Layer 2 of a small transformer language model trained on English Wikipedia (14 layers, counted from 0, width 96).
Take only the direct path to the model's output, skipping the later layers: a vector added to the residual stream pushes a token's score in proportion to its dot product with that token's output vector.

Output vectors of the tokens that the questions are about. A number n stands for n times 0.035.
"Eukaryot": 36 -33 -21 -10 -29 3 14 -14 -5 24 40 -54 10 -13 -19 -16 42 -8 38 9 1 -42 23 -14 -22 44 -40 16 6 -22 7 11 10 23 9 -24 -19 52 -24 -34 40 5 -47 -40 -54 -36 10 13 -54 -27 31 -7 27 58 -15 32 -25 -6 -35 24 -47 -41 3 -11 -4 33 29 -35 20 41 46 -1 20 -41 20 9 52 35 -47 3 -36 -14 -13 33 -48 -15 -1 -33 -58 24 -22 -37 49 -23 -42 -28
"-": -14 3 16 -8 -4 4 -6 13 3 -28 -14 -8 2 -4 -12 12 -4 -13 -7 7 3 16 -3 -13 -10 -11 -3 -2 -8 10 -15 -5 4 7 -6 -4 5 -18 9 21 -3 15 -11 15 22 6 -14 -9 23 9 28 -2 12 -4 12 -8 12 -24 9 -2 22 15 -18 -6 3 -18 -4 14 -6 -4 0 -4 -11 5 11 5 -12 -9 2 5 1 -3 10 -2 -5 -3 5 13 14 -4 8 2 0 -9 -11 14
"cus": 14 -22 -24 17 12 -7 16 -21 -6 14 1 -26 11 15 10 -4 16 -5 18 13 22 -3 14 -9 -9 18 -9 40 2 -6 10 -18 19 15 26 -21 8 28 -9 -25 11 5 -20 -15 -8 -20 9 19 -11 -2 27 -4 -3 26 -5 6 12 8 14 3 -10 -8 19 -9 -10 14 14 -13 5 11 19 -26 15 -13 0 4 1 24 -30 -15 5 12 -2 13 -7 0 14 -27 -15 6 -4 -7 33 -23 10 -3
"quarter": 15 10 -26 11 -28 13 11 -5 -11 -2 15 -20 25 5 -18 -9 12 -5 15 -18 7 -22 12 -13 -1 21 -27 24 -6 -5 19 24 15 -7 19 -34 -17 17 -28 -22 35 -14 -30 -9 -38 22 18 5 -37 -30 19 2 14 34 -21 26 6 -15 -35 7 -37 -16 15 15 24 30 18 -4 -20 30 17 1 1 2 11 -25 17 32 -33 2 -33 1 -26 -14 6 -7 2 -4 -19 35 -39 -20 45 -1 -15 -19
"ean": 36 -12 -22 36 13 -4 8 -24 19 19 -19 -30 15 -3 -4 -16 5 -5 30 1 12 -21 0 -2 3 3 -10 28 1 -31 51 0 11 6 31 -9 -13 6 -21 -32 -10 -9 -8 -18 -3 -16 15 8 -13 -21 9 16 14 38 10 21 -39 -3 -14 7 -24 -15 2 -16 -9 9 15 -24 45 29 30 2 10 -1 -29 -37 16 19 -23 6 -3 -17 1 14 -12 -22 12 -12 -38 45 11 -30 39 11 -27 -3
" Adyghe": 50 -19 -53 8 -12 -17 53 -17 -15 28 29 -39 35 29 -6 -37 53 -3 51 4 31 -52 39 -27 8 42 -62 63 10 -69 36 30 21 31 36 -39 -39 65 -56 -45 75 -33 -48 -39 -76 -41 50 7 -66 -56 49 28 39 87 -37 51 -15 -31 -32 39 -45 -59 31 -20 31 60 40 -43 45 38 68 -7 31 -14 -37 -29 37 47 -63 9 -30 -28 -12 52 -35 -26 -2 -40 -74 74 -27 -45 72 -12 -30 -47
"ld": -13 2 -15 17 2 6 29 -20 -5 6 17 -33 22 4 -7 -5 16 19 -2 -7 12 -10 -7 -1 4 -3 -11 22 4 -14 10 27 5 24 39 26 -12 4 -45 -27 25 -19 11 -10 -9 -3 -4 30 -30 -24 8 14 15 40 -7 16 17 -15 -15 17 -15 -15 35 1 -2 35 15 -2 25 31 19 -16 35 1 2 2 8 25 -18 14 -23 -13 -6 11 -6 -7 -23 22 -25 43 -7 -50 35 -6 19 -9
"Pst": 52 -20 -57 8 -9 -17 52 -19 -15 29 25 -39 40 28 -8 -39 55 -4 58 8 35 -52 39 -31 1 38 -65 63 3 -73 37 41 26 33 36 -37 -38 70 -58 -44 76 -29 -50 -38 -81 -41 48 11 -69 -58 49 25 36 93 -36 56 -12 -27 -30 39 -48 -60 30 -16 32 59 41 -40 41 39 70 -4 34 -20 -31 -27 40 52 -70 11 -32 -26 -9 55 -39 -27 -1 -42 -80 81 -23 -42 70 -9 -29 -47
"Avalokiteśvara": 42 -21 -52 10 -19 -16 57 -22 -19 28 22 -38 37 34 -3 -38 46 0 58 2 35 -52 40 -26 3 41 -58 62 12 -65 30 38 24 33 40 -38 -38 66 -61 -40 68 -28 -46 -43 -69 -42 48 9 -61 -60 57 27 34 85 -39 50 -19 -31 -30 33 -51 -51 28 -25 29 59 38 -45 46 39 72 -13 31 -13 -33 -31 38 49 -59 7 -30 -31 -5 47 -32 -29 1 -39 -67 73 -27 -45 69 -14 -36 -49
"BC": 12 2 1 -3 -17 5 13 3 13 -5 -2 -27 29 4 0 -6 1 4 20 -5 3 -8 6 -3 -7 12 -23 5 4 -20 8 7 15 35 10 -14 5 21 5 -22 7 -24 -25 -16 -11 -16 18 11 -11 -10 27 -5 -2 26 -21 18 9 -19 -2 18 -4 -1 18 -5 18 7 18 1 16 3 14 1 3 -28 5 6 10 23 -22 1 -3 -6 -4 10 -16 -30 -8 -14 -21 29 4 -20 16 -18 -5 3
" Average": 19 19 -16 7 12 15 27 -1 2 19 10 -7 14 7 -11 -11 16 -9 -2 12 -2 -20 30 -9 11 9 -32 17 -7 -17 9 -13 13 14 18 -16 -20 31 -30 -35 5 -10 -16 -23 -24 -8 22 -4 -18 -24 4 -5 8 32 -6 17 -17 -17 2 18 -5 -16 10 -8 -2 21 19 -8 15 -12 37 -10 21 6 -22 3 17 24 -14 5 -18 -13 2 27 8 -1 11 -21 -25 57 3 -1 18 7 -8 -5
"valent": 30 -9 -19 5 0 2 21 -8 -46 -6 7 -23 33 9 -23 -16 15 -1 12 9 4 -30 17 0 26 13 -35 35 -3 -37 -6 0 30 12 7 -6 -26 20 -11 -15 39 -4 -21 -14 -34 -13 9 1 -27 -11 11 -3 17 42 -18 33 -27 -37 -5 10 -4 -9 35 -18 35 29 20 -8 -1 31 27 -1 5 -12 -3 4 33 16 -28 -20 3 -38 2 13 4 -22 6 -9 -25 28 7 -29 33 -12 -21 -4
"ficial": -4 -7 -19 10 -13 -8 31 -6 -35 21 4 -32 34 12 -13 -23 18 12 5 0 7 -25 11 -23 3 7 -38 42 -15 -6 32 15 -16 -2 -1 -25 -2 43 -28 -21 55 -22 -21 -7 -17 -17 -9 -31 -5 -43 29 9 25 48 -15 9 -10 -51 -9 18 -6 -20 21 6 12 21 8 -5 23 30 30 -20 21 1 -2 -16 24 27 -14 7 -23 -7 -26 34 -22 -29 -15 -21 -23 28 10 4 44 9 -25 4
" years": 14 -11 -7 8 2 23 -4 16 5 1 11 -4 14 17 10 -31 6 -5 7 21 10 -23 -7 -18 -14 8 -21 17 1 -8 25 -7 -2 7 -9 -5 -4 25 -17 -25 11 -5 -22 6 -25 1 1 11 13 -15 -9 -10 -3 8 5 22 -3 -6 4 -4 6 -18 8 -3 15 -2 6 3 -16 18 33 19 7 -8 25 -5 -6 9 -19 33 4 -14 0 11 -21 -7 9 -11 -11 34 1 -11 13 0 -2 8
".": -11 10 2 -2 13 1 -12 4 15 5 -1 9 -12 6 -10 -14 -10 -2 -10 8 -12 23 -9 -10 7 22 3 6 14 11 -18 -9 18 3 9 20 -8 -7 10 -10 -20 21 -7 3 14 2 -10 2 -11 1 2 -20 -1 -4 -3 1 7 -13 13 -12 30 14 -18 7 5 -22 -9 8 -18 -11 -10 -2 7 1 0 -18 -15 -8 -6 9 4 21 1 -17 4 5 -10 12 17 14 29 6 -4 13 9 29
" Rosewall": 56 -23 -55 10 -13 -16 54 -17 -17 28 24 -38 38 28 -8 -38 54 -3 58 8 35 -54 39 -29 1 39 -63 65 6 -75 40 37 26 34 38 -36 -40 68 -59 -41 76 -29 -52 -36 -77 -41 48 10 -70 -55 51 25 35 93 -33 56 -15 -27 -31 37 -46 -61 32 -19 29 64 42 -42 48 42 71 -3 34 -21 -31 -26 38 48 -70 12 -33 -25 -11 60 -41 -26 -1 -40 -85 83 -22 -43 73 -9 -27 -46
" would": 17 9 -10 6 13 -3 2 -2 2 -2 0 -3 1 -17 2 -17 -9 -9 11 19 1 -4 7 1 8 20 -19 16 11 -7 14 -1 10 4 1 3 -5 3 -10 4 -6 13 -29 -7 5 -16 21 -8 -7 -15 8 2 4 30 -6 2 0 -19 -3 9 -8 -16 27 -12 -6 14 -5 16 19 15 -9 8 25 -6 -16 -5 10 8 -13 21 -19 -8 4 -2 -7 1 -18 -9 -20 18 -4 -8 17 -6 -13 9
"iving": 41 -14 -11 14 9 -4 13 -1 31 12 29 -6 29 11 19 -10 1 2 0 -2 18 -10 9 -12 12 4 -25 28 -14 -16 27 15 8 -10 21 -21 -37 20 -4 -13 18 -29 7 -5 -18 -16 11 10 -8 -9 22 -24 22 29 8 31 11 -16 -1 20 -9 -7 4 11 10 32 14 5 -6 24 3 -8 0 7 -6 -23 -10 3 -26 -8 -35 -25 -27 31 8 -11 11 -10 -41 29 -9 -16 37 15 -34 -11
"☉": 51 2 -35 14 13 -4 12 -28 -2 31 41 4 3 15 -5 -10 33 -1 7 -3 0 -37 22 -17 9 15 -56 14 -7 -38 22 -3 4 21 27 -23 -17 53 -11 -38 39 -11 -16 -18 -61 -16 16 15 -32 -16 -12 20 12 46 -21 34 -8 -32 -24 33 6 -14 15 -29 14 22 28 -4 30 13 29 -5 35 -25 -5 -12 11 19 -38 1 -19 -32 3 18 -2 -25 -13 -37 -56 35 -24 4 45 2 -21 -27
"play": 22 -16 -40 -9 -6 -1 0 -12 -28 2 -2 -17 18 10 -1 -14 13 9 31 27 9 -14 27 -3 12 15 -27 10 -2 -17 6 -23 7 21 -10 -27 -14 10 -19 -18 16 6 -20 -18 -6 -38 27 -6 -14 -14 -1 -10 11 38 3 0 9 -16 3 3 -21 -12 -5 -13 1 10 7 -9 -2 26 30 -6 -16 -14 -10 -24 16 1 -26 10 -11 0 9 14 -2 -26 6 -9 -38 27 -23 4 32 4 -12 -28
"ire": 16 -32 -14 -5 3 3 40 -2 -7 12 -6 3 25 3 -8 -10 24 8 8 27 15 14 12 -9 8 3 -5 -2 8 -39 19 23 23 1 10 16 10 25 -20 -17 -8 -19 -12 -8 -14 -21 33 20 -5 -7 -8 8 9 28 1 0 -1 -5 -2 9 -18 -9 19 -9 12 3 10 -15 30 9 37 7 27 -15 -13 -7 6 -20 -35 20 -11 -6 18 26 -15 -34 -30 -22 -23 22 23 5 30 -9 -9 -25
"eff": 23 -3 -17 10 -6 -14 12 -15 -24 23 20 -20 9 10 5 -16 11 3 6 6 12 -9 15 -16 -8 6 -19 25 -13 -23 24 3 7 18 -4 1 4 27 -4 -23 24 10 -16 -14 -9 -13 15 12 -22 -11 8 11 -1 26 -23 12 -7 -6 6 27 -22 -1 -10 -8 1 14 16 -16 -4 9 21 9 11 -32 -11 6 -9 35 -19 4 -8 13 -21 16 -16 -6 -18 12 -33 28 -4 -15 52 -1 -34 12
"ym": 34 -16 -4 5 -2 1 11 -5 6 -3 1 -5 26 16 -11 0 17 1 14 -1 2 1 28 -18 10 -2 -8 29 -10 -3 13 -1 5 8 5 -21 -24 20 10 -6 8 15 6 -21 -6 3 -4 8 10 -9 28 9 17 24 -16 4 10 5 -17 15 -25 -7 17 9 4 -4 12 12 6 10 18 8 3 4 2 -7 16 17 -24 -9 -21 14 8 7 -9 -15 -14 1 -20 28 0 -15 23 1 -25 3
"rthropoda": 28 -3 -23 -8 -21 3 25 4 1 29 21 6 44 2 -37 -28 35 3 36 -5 7 -45 21 -8 3 45 -45 43 16 -46 19 -5 15 20 28 -4 -31 44 -33 -31 45 -9 -41 -32 -35 -24 59 46 -43 -50 49 17 13 59 -33 36 -6 -21 -21 16 -29 -35 11 -18 10 18 33 -42 26 28 60 17 22 -32 -22 -15 25 25 -45 -28 -29 -15 -4 34 -30 -27 6 -32 -49 20 0 -10 57 -7 -15 -22
"bil": 10 -40 -20 25 17 -9 -2 -12 -7 20 6 7 3 -23 19 -17 31 23 19 13 19 -32 -6 -8 11 14 -8 3 -2 -12 19 20 9 -1 3 -1 -11 12 1 -21 13 -1 -7 8 -27 -21 10 -7 -11 -18 13 4 24 28 5 10 -20 -6 7 12 -7 -8 -4 -5 26 21 9 4 -2 15 11 -6 -1 -6 6 -15 13 19 -38 16 -33 10 25 6 -9 -6 -14 -7 -14 8 -5 17 22 11 -1 -24
"abad": 24 -16 -9 20 -10 5 -5 10 -5 18 -2 -18 6 7 8 2 31 18 -1 -5 17 -20 6 -5 15 27 -12 28 -1 -40 5 18 12 8 22 -35 -35 22 -11 -6 16 -14 -4 -8 -52 -15 10 3 0 -12 28 -5 14 33 -4 24 -24 -12 -19 14 -7 -15 2 4 17 30 21 1 3 13 20 -7 8 2 -7 -16 3 21 -30 24 -32 3 -11 19 5 12 -7 -25 -32 42 -22 -28 40 -17 -9 -20
"cation": 35 -19 -12 19 1 -8 28 -14 6 7 9 -19 3 20 16 3 17 16 -2 -3 43 -31 14 -6 -17 27 -9 21 -1 -30 22 -2 21 40 -11 1 -4 28 -7 -29 7 -17 12 -14 -22 -16 10 4 -11 -23 -2 10 -9 36 -27 9 34 -24 28 21 -4 -19 13 -5 3 9 15 -19 13 32 12 -28 19 5 11 1 1 20 -45 0 10 -10 18 28 1 5 0 2 -27 18 -7 -26 10 -8 -8 -10
"хэр": 53 -21 -57 9 -13 -17 54 -18 -17 28 26 -40 40 28 -8 -41 54 -2 55 7 35 -53 41 -28 2 42 -65 67 7 -73 37 37 25 35 39 -38 -38 69 -61 -43 78 -30 -50 -38 -80 -44 49 10 -71 -59 52 25 40 94 -38 58 -14 -27 -33 40 -48 -61 32 -20 32 62 42 -43 46 41 72 -5 34 -18 -34 -27 38 52 -71 10 -31 -27 -9 56 -40 -28 -3 -42 -81 81 -23 -43 71 -9 -30 -48
" ": 54 -21 -57 9 -12 -16 54 -19 -17 28 25 -40 40 28 -8 -42 55 -2 56 8 35 -53 41 -28 2 41 -65 67 6 -74 38 37 27 35 40 -39 -39 69 -61 -44 78 -29 -50 -38 -80 -43 50 10 -72 -58 52 25 39 94 -38 59 -14 -27 -33 40 -49 -61 33 -19 31 63 41 -43 45 41 71 -4 34 -19 -33 -27 39 52 -71 11 -32 -28 -9 57 -41 -28 -2 -42 -82 81 -24 -44 72 -8 -30 -48
" (": 1 8 -7 -8 14 5 -1 6 5 -10 -5 11 -3 -6 9 14 -13 -16 -9 2 -5 7 -16 -13 -2 7 -1 11 -1 12 -23 -2 0 -2 6 20 2 -10 16 5 -9 -15 1 9 -8 4 1 9 22 8 -12 16 -2 0 -8 -11 10 2 18 -2 9 4 -4 2 -7 -11 -5 -9 -14 -12 -2 -17 -4 -9 -1 10 -19 1 2 7 1 2 3 -4 -9 4 2 3 8 -1 4 -1 -2 20 3 5

Each question shows what one neuron of this layer's MLP adds at an activation of 1. A number n stands for n times 0.005.

n9: 18 6 25 5 6 16 -16 -5 2 22 -30 15 -11 -22 2 12 -5 12 1 -25 5 13 -20 21 9 47 7 29 4 -31 -30 17 6 4 21 6 0 -6 -11 11 3 9 20 -18 -13 9 -1 -25 8 -58 -10 12 1 -40 -19 -4 18 3 20 7 -30 -19 8 42 -12 0 -2 12 25 2 7 32 7 6 -17 13 -24 -1 1 1 -41 -15 -7 6 14 16 -4 14 16 -15 -7 -5 6 -7 21 -17
Which two tokens does it push up most, strongest first? "abad", "ld"

n75: -20 1 -10 -26 -11 -1 -15 23 7 -6 18 22 10 -13 -12 -18 -4 6 -16 -8 -11 -27 20 29 -11 -17 -35 -5 20 -34 -3 5 4 0 30 17 8 9 13 -22 5 -2 13 -17 -30 19 -9 15 -16 19 -3 4 -30 17 -4 10 -5 2 19 19 6 9 -12 17 -24 -44 -16 7 5 -3 16 20 1 7 15 -5 -28 1 30 -10 21 29 31 -21 -29 8 27 16 -8 13 12 4 2 10 -20 -10
Pushed up most: "rthropoda"

n72: -6 -1 -3 31 -29 -2 -7 -12 -8 33 4 -17 3 -14 12 2 2 10 16 20 -2 -20 -12 -43 -7 2 21 -7 -7 12 -6 -31 -7 3 15 20 -6 1 -5 12 -13 -49 1 -8 -15 2 24 -2 -1 6 -30 -9 -6 -12 -1 8 22 -14 14 -9 10 -5 -22 -40 -4 -14 -9 0 10 23 13 -2 9 -28 3 6 -5 1 2 11 -20 -21 0 -8 -1 17 -20 8 -1 14 0 -20 17 -8 -21 10
Which of these tokens does it push down most? "ym"

n241: -19 22 -4 17 19 -2 -22 12 31 13 7 -23 -1 -4 6 4 -17 13 10 4 -5 0 38 -6 14 -23 -10 -16 -1 -11 4 -2 -3 31 -8 30 -8 -2 -23 -24 -22 -8 8 -12 -12 -9 19 6 3 12 -12 -3 18 -40 0 5 16 -7 9 -14 28 4 -16 1 -8 5 20 -19 4 -5 14 0 -4 15 4 16 11 19 -11 -13 -7 -15 13 -9 3 22 12 -15 19 10 13 -5 -4 45 11 -4
Which two tokens does it push up most, strongest first? " Average", "."

n111: 23 -25 21 17 -12 -13 -15 6 -9 24 8 20 2 -29 -11 -18 3 24 8 26 25 -7 -1 -19 -12 15 -12 13 -8 16 9 -3 -3 -27 -12 9 3 -13 -5 14 -2 -4 9 0 2 1 -7 -2 -18 -5 -1 14 -20 2 -25 3 -7 11 -16 0 -17 -3 -36 -1 -1 25 -26 -3 19 -15 -13 14 34 -16 -6 12 -5 12 51 -10 17 -23 -13 22 2 -27 -24 45 -15 -17 -5 12 25 23 -10 10
Pushed up most: "eff"

n19: 10 4 -28 -6 -47 26 47 8 16 -54 16 10 -22 27 -6 15 3 -22 -32 -46 47 20 -35 50 18 33 1 -2 12 0 13 11 3 22 28 -11 28 14 11 11 -43 19 1 10 2 -22 -22 8 -3 8 19 -6 -20 -22 6 1 40 16 -3 -4 20 21 -13 22 9 -38 -9 6 51 47 8 -52 -9 3 2 -15 25 37 -43 14 12 -3 6 -4 29 -26 30 62 -41 4 -2 -11 -5 21 -3 31
Pushed up most: "cation"

n21: 1 3 0 -16 -20 -5 31 -7 1 1 -15 8 -20 -6 16 -19 -19 -3 4 27 -1 -12 -26 0 15 -37 28 1 9 18 18 -3 4 3 24 -10 5 7 -4 19 1 -4 29 -9 -15 41 -8 33 -9 -27 -9 8 5 -9 5 -17 2 -3 5 -6 -12 29 40 -8 -18 -17 4 -24 0 4 8 -9 19 19 10 -11 12 1 -33 2 1 -13 5 -21 -9 -11 -15 15 16 -2 3 -4 12 -11 5 -20
Which two tokens does it push up most, strongest first? "ld", "ire"

n150: 26 27 12 -17 -1 -42 38 21 9 40 12 44 -30 -19 23 -36 2 13 -8 19 -28 9 0 -38 -20 -18 -4 7 6 63 13 -8 -24 -3 -1 20 38 -17 -33 -13 49 -30 -43 13 -50 -13 11 1 24 23 -39 -38 9 3 21 5 -26 25 10 -3 4 -25 -35 -20 7 -20 5 23 -25 33 1 9 24 0 9 -4 4 31 -3 -34 -7 -40 -27 -42 -31 11 -11 -22 -41 -6 -19 2 -4 -20 31 41
Which of these tokens does it push down most? "ym"

n112: -5 -19 -15 -33 -19 -26 10 4 -1 2 -25 -2 2 -10 -27 17 30 7 -11 12 -5 -15 -12 5 9 0 -12 2 -1 16 0 2 -8 6 1 -21 -7 12 -2 19 1 42 6 -18 2 -22 1 16 2 -8 1 6 34 7 -10 7 -3 9 7 17 -4 -10 7 -10 -7 -30 -1 13 11 -4 13 4 4 3 26 19 -2 -7 -4 0 16 0 10 23 -15 9 -5 -2 -7 -9 16 33 -12 -8 -4 9
Which two tokens does it push up most, strongest first? "Eukaryot", "rthropoda"

n79: -42 -11 1 32 -22 20 -16 -27 -25 14 -26 42 -13 -33 -1 1 41 1 -6 10 18 32 4 29 6 2 12 32 -9 -10 -16 -2 -8 -21 16 -26 11 9 12 -22 15 22 -5 -44 -10 27 23 -8 -15 -16 14 10 -10 -21 18 -3 -1 -14 1 24 20 33 45 44 11 -22 15 9 -14 7 -27 -35 15 9 -17 11 1 -11 -17 33 -9 -26 11 -5 28 5 -5 -38 15 8 -11 -20 6 18 -12 2
Which two tokens does it push up most, strongest first? "abad", "quarter"

n76: 8 -29 -45 -43 5 -29 -16 12 32 46 -29 -34 8 3 -6 21 29 35 -6 -11 -14 -17 15 41 -2 83 -5 14 -42 5 -17 15 11 25 17 -43 28 -43 46 -34 19 -73 -14 -3 -19 -23 -40 20 -15 -23 14 -78 12 -47 -40 5 16 7 -12 42 35 14 -9 -32 -3 12 74 -67 15 -15 -19 -28 -15 25 27 -41 -20 -15 -41 -18 33 3 -32 4 -17 -5 11 -30 24 24 3 -11 3 5 7 24
Which of these tokens does it push down most? " would"

n125: 16 -26 8 -3 15 10 -6 9 8 -47 25 -30 -7 26 7 20 17 -23 9 5 -20 -8 18 41 -3 -1 8 -19 24 -42 21 -13 -6 0 13 -37 33 -39 4 22 -29 16 -7 9 23 -16 9 22 13 15 11 -6 23 -7 -19 -15 11 -13 -21 9 -7 0 -20 38 25 -29 -22 -14 21 -29 3 -11 29 7 -13 -10 -2 6 12 -4 5 5 8 -25 8 -9 18 8 20 0 14 -22 -11 3 16 9
Which two tokens does it push up most, strongest first? "-", "."

n188: 9 -3 25 9 23 -17 2 -5 2 -18 19 -21 -7 -10 1 -10 2 5 -3 -6 7 -5 -40 10 -17 8 17 -3 -8 -8 15 -1 -23 27 0 1 15 6 13 1 -27 17 -20 -5 5 6 24 -8 2 5 -8 13 14 4 -14 31 -2 17 30 -5 -6 -7 -11 7 9 3 7 -12 3 4 -10 3 -6 -14 -30 5 -28 -8 2 0 -1 -18 15 6 -14 6 20 4 -7 40 27 5 19 -4 -16 24
Which two tokens does it push up most, strongest first? "ean", "eff"

n67: -4 10 26 2 17 11 -16 -4 -3 10 -23 8 35 17 -16 5 11 -7 -8 -8 -1 26 6 0 29 21 -11 -33 -8 -5 20 -18 -2 -12 -13 13 6 -15 4 -12 20 -5 -11 -5 34 -6 19 -18 11 5 17 4 14 43 12 13 1 19 -10 -6 -4 18 1 -10 25 6 -22 21 6 -12 21 -1 2 -19 -3 -14 11 -4 13 -1 -13 9 -11 -10 0 2 -7 1 2 4 9 4 -8 8 2 5
Which of these tokens does it push down most? "cation"

n91: -15 5 -16 -11 44 -38 12 15 5 -1 -35 -27 6 -22 5 -14 -4 24 -7 -4 4 15 -20 8 -10 1 13 8 5 3 -29 -1 -22 0 8 22 25 -26 16 -1 -18 2 -17 -44 21 17 23 -5 -25 10 -11 -28 23 16 -8 12 -19 -4 -13 10 -4 -16 -31 -25 3 19 28 2 -4 4 17 -8 3 5 13 -18 21 10 -19 -28 -31 -4 3 7 -7 20 10 -3 2 5 -12 12 -21 -5 -11 -15
Pushed up most: "Eukaryot"

n39: -39 -38 -10 -4 14 11 47 25 -1 -27 -36 -7 -17 2 -18 -16 -2 23 -33 -9 10 26 -20 -1 11 -14 -35 -25 25 -17 -30 24 14 -2 26 -21 44 34 5 -19 10 12 -23 9 5 20 -19 -23 35 -19 6 37 23 44 4 23 27 1 18 32 5 25 1 17 -6 -38 -53 -1 14 -30 47 1 14 35 13 -22 12 31 -3 0 31 -19 32 -19 -8 51 -6 -16 9 0 2 39 1 -20 18 10
Which of these tokens does it push down most? "iving"

n53: 14 -14 -13 6 24 -14 -2 -2 25 19 -5 0 -41 -4 -18 18 -38 -8 24 -15 -1 -27 -8 -9 11 -5 -1 -9 -9 -11 4 9 3 -10 13 -2 -24 -14 8 -18 -24 -34 -2 -2 12 2 12 -14 -1 31 35 4 16 -15 13 14 4 9 -6 -8 1 -4 16 -2 1 48 0 -24 -23 22 -2 -7 8 5 9 3 -10 17 13 -1 -9 -3 8 12 -30 -29 4 9 29 33 6 -9 -24 -9 -38 31
Which two tokens does it push up most, strongest first? "ean", "iving"

n163: 8 -4 14 13 -4 -9 14 -2 -2 -22 2 7 2 -15 -14 -7 -7 0 -25 13 -6 5 -11 -22 -2 -15 -9 2 -18 -15 -18 34 14 -5 -8 -1 23 2 10 -15 -4 15 8 17 22 -5 19 7 5 31 1 5 -13 -24 5 6 -12 -22 -31 -8 -31 -18 -1 2 17 22 -1 -26 17 11 -11 -2 -4 -15 1 5 7 -7 24 -30 -10 -11 17 -13 -14 16 1 13 36 -9 3 -18 -1 -22 31 11
Pushed up most: "-"

n115: -12 5 -28 19 -18 -28 10 -4 3 42 21 -1 -18 11 -9 8 -24 13 31 -18 -12 2 7 -16 8 -3 -27 -29 -28 -1 -34 -10 -10 35 -10 39 -26 -69 8 -7 4 0 -11 -25 6 4 11 -16 20 -22 -2 -17 -14 24 -25 -10 9 9 -34 -29 -3 -8 -16 25 12 -6 -5 -7 4 12 26 -13 -45 19 -14 -7 27 17 -16 29 8 -5 4 -24 -6 7 9 -4 22 3 8 8 11 13 -7 5
Pushed up most: "play"

n187: 7 -1 9 39 18 -24 4 -4 -13 24 27 -13 -3 -16 -10 -13 10 6 -2 -24 1 -14 -24 0 -35 -26 -9 25 6 -18 -15 -4 -20 30 -11 47 -4 13 15 -5 16 -8 6 -21 -24 8 2 -22 4 20 -20 1 30 -23 -7 -10 -4 1 10 -21 15 3 29 35 2 6 -23 -6 3 23 -17 -19 22 -9 39 -9 -26 8 4 23 -2 -14 20 -6 10 28 13 41 -25 44 5 8 16 13 -12 -29
Which two tokens does it push up most, strongest first? "ld", "cation"

n25: 3 -5 3 -14 20 3 12 -4 10 7 5 14 16 -5 -19 9 21 3 -10 17 -29 10 41 -16 -7 2 15 33 18 -5 16 -17 -10 4 4 -29 -9 -9 8 21 1 -25 -6 6 1 28 -14 28 21 -2 -35 6 6 -3 13 20 14 7 -19 3 -24 -39 11 15 6 -42 19 5 15 39 17 -15 -25 25 -3 -6 -2 5 -3 -15 -5 -3 -4 8 9 -1 -20 6 -19 2 -5 -2 -47 -21 20 23
Pushed up most: "ym"

n242: 2 27 21 17 -3 -5 28 -11 -5 17 -7 11 -9 29 -19 10 -9 -21 -4 10 8 16 18 3 3 12 -26 -3 21 -42 -6 -27 1 -16 -9 26 -14 -15 10 7 30 -25 -13 -6 15 -2 -11 21 18 -18 5 -16 -3 2 5 -4 17 -10 12 -5 24 -12 34 12 -2 12 38 6 12 11 8 11 -9 -11 34 11 -1 -4 11 2 16 -8 20 -1 7 -23 -14 -8 -9 2 8 12 -27 -4 3 -13
Pushed up most: "valent"

n152: -30 -9 -7 -5 -8 26 -6 -34 18 -27 -3 -26 5 -2 2 15 -37 -6 8 -10 -5 20 10 -42 51 14 21 -12 37 27 -4 10 15 22 -9 -7 33 -5 30 24 1 22 -1 1 22 32 14 37 -20 5 27 -8 -9 -24 12 -10 -31 15 -22 14 4 -3 32 -20 15 5 13 28 24 -43 -5 11 13 21 39 -2 2 29 9 -17 18 -27 31 -3 -10 -27 -16 -23 29 -7 -7 19 0 0 30 -16
Pushed up most: "-"

n32: 0 6 -14 -20 5 -9 -3 9 7 7 45 5 -15 -6 -7 7 2 -4 21 -13 -1 -16 27 15 -10 -26 21 -18 0 7 -4 -27 4 -2 6 -12 -2 0 -4 5 24 -14 4 -13 4 -14 20 -13 -14 8 -12 -4 18 2 10 9 1 9 -3 12 6 -17 26 23 3 -14 -22 7 17 -10 10 -17 -1 -32 -11 4 11 -13 9 -11 -7 -25 22 -31 10 3 12 -11 -8 -15 36 4 24 18 17 14
Which two tokens does it push up most, strongest first? "☉", "rthropoda"

n49: 13 -4 -1 -14 4 52 4 -2 -12 -69 10 -5 12 27 -25 16 -25 -14 2 -8 7 -43 -1 12 -31 -28 -25 -8 11 -30 43 -55 10 -32 10 -35 3 11 0 -18 -14 -5 -16 -8 7 -23 -11 12 -25 -16 12 9 1 11 -10 -48 -7 -49 28 -14 -25 37 0 -22 23 -17 43 8 22 -9 8 26 -7 18 47 13 -21 -2 33 -18 20 -44 20 10 79 -31 20 -22 -9 -32 -2 -18 3 -13 -13 6
Pushed up most: "valent"

n164: -5 -13 23 -64 -40 18 19 -25 13 -17 15 -13 -11 -25 5 -6 23 11 -13 26 27 11 -6 32 -19 32 5 -20 19 16 -52 -42 -11 2 11 27 -10 49 0 -35 -28 -16 13 -15 -14 5 15 -8 -22 -9 21 -1 2 -9 -10 11 -36 36 20 24 -5 -6 44 -7 12 0 4 -22 19 39 -9 12 -19 2 -17 38 42 19 -33 12 -18 -7 -1 29 -11 -25 -17 35 27 -22 17 -32 -19 16 -24 -31
Pushed up most: "Eukaryot"

n85: 8 -30 41 25 0 3 -27 -17 11 8 29 20 5 -9 -14 8 -20 -8 8 13 6 15 -9 6 21 10 -32 26 22 4 -13 -24 22 32 5 9 9 -21 9 -26 3 -37 -1 7 25 3 23 6 13 -11 33 -26 18 -2 26 15 -8 15 -17 35 -20 10 -33 4 -6 9 -21 -15 1 10 20 -5 -9 3 5 -7 5 -13 2 0 -31 27 9 3 24 -5 16 3 -27 7 -22 -1 15 42 -16 -11
Which two tokens does it push up most, strongest first? "iving", "rthropoda"

n252: 19 -22 -19 3 -6 15 29 -4 13 22 12 -21 8 -17 5 19 20 26 2 3 -9 30 -14 0 -4 -16 -41 -28 -18 -4 2 15 -3 -4 -4 19 -18 -31 44 43 0 1 4 -17 -5 -10 3 2 -23 40 3 20 -52 18 13 11 32 -10 27 0 -14 8 -9 -4 -35 4 -49 16 8 -32 26 -18 6 54 4 -23 -39 -21 15 -6 -37 -9 3 28 20 14 -22 10 -26 -12 3 -11 2 13 6 8
Pushed up most: "iving"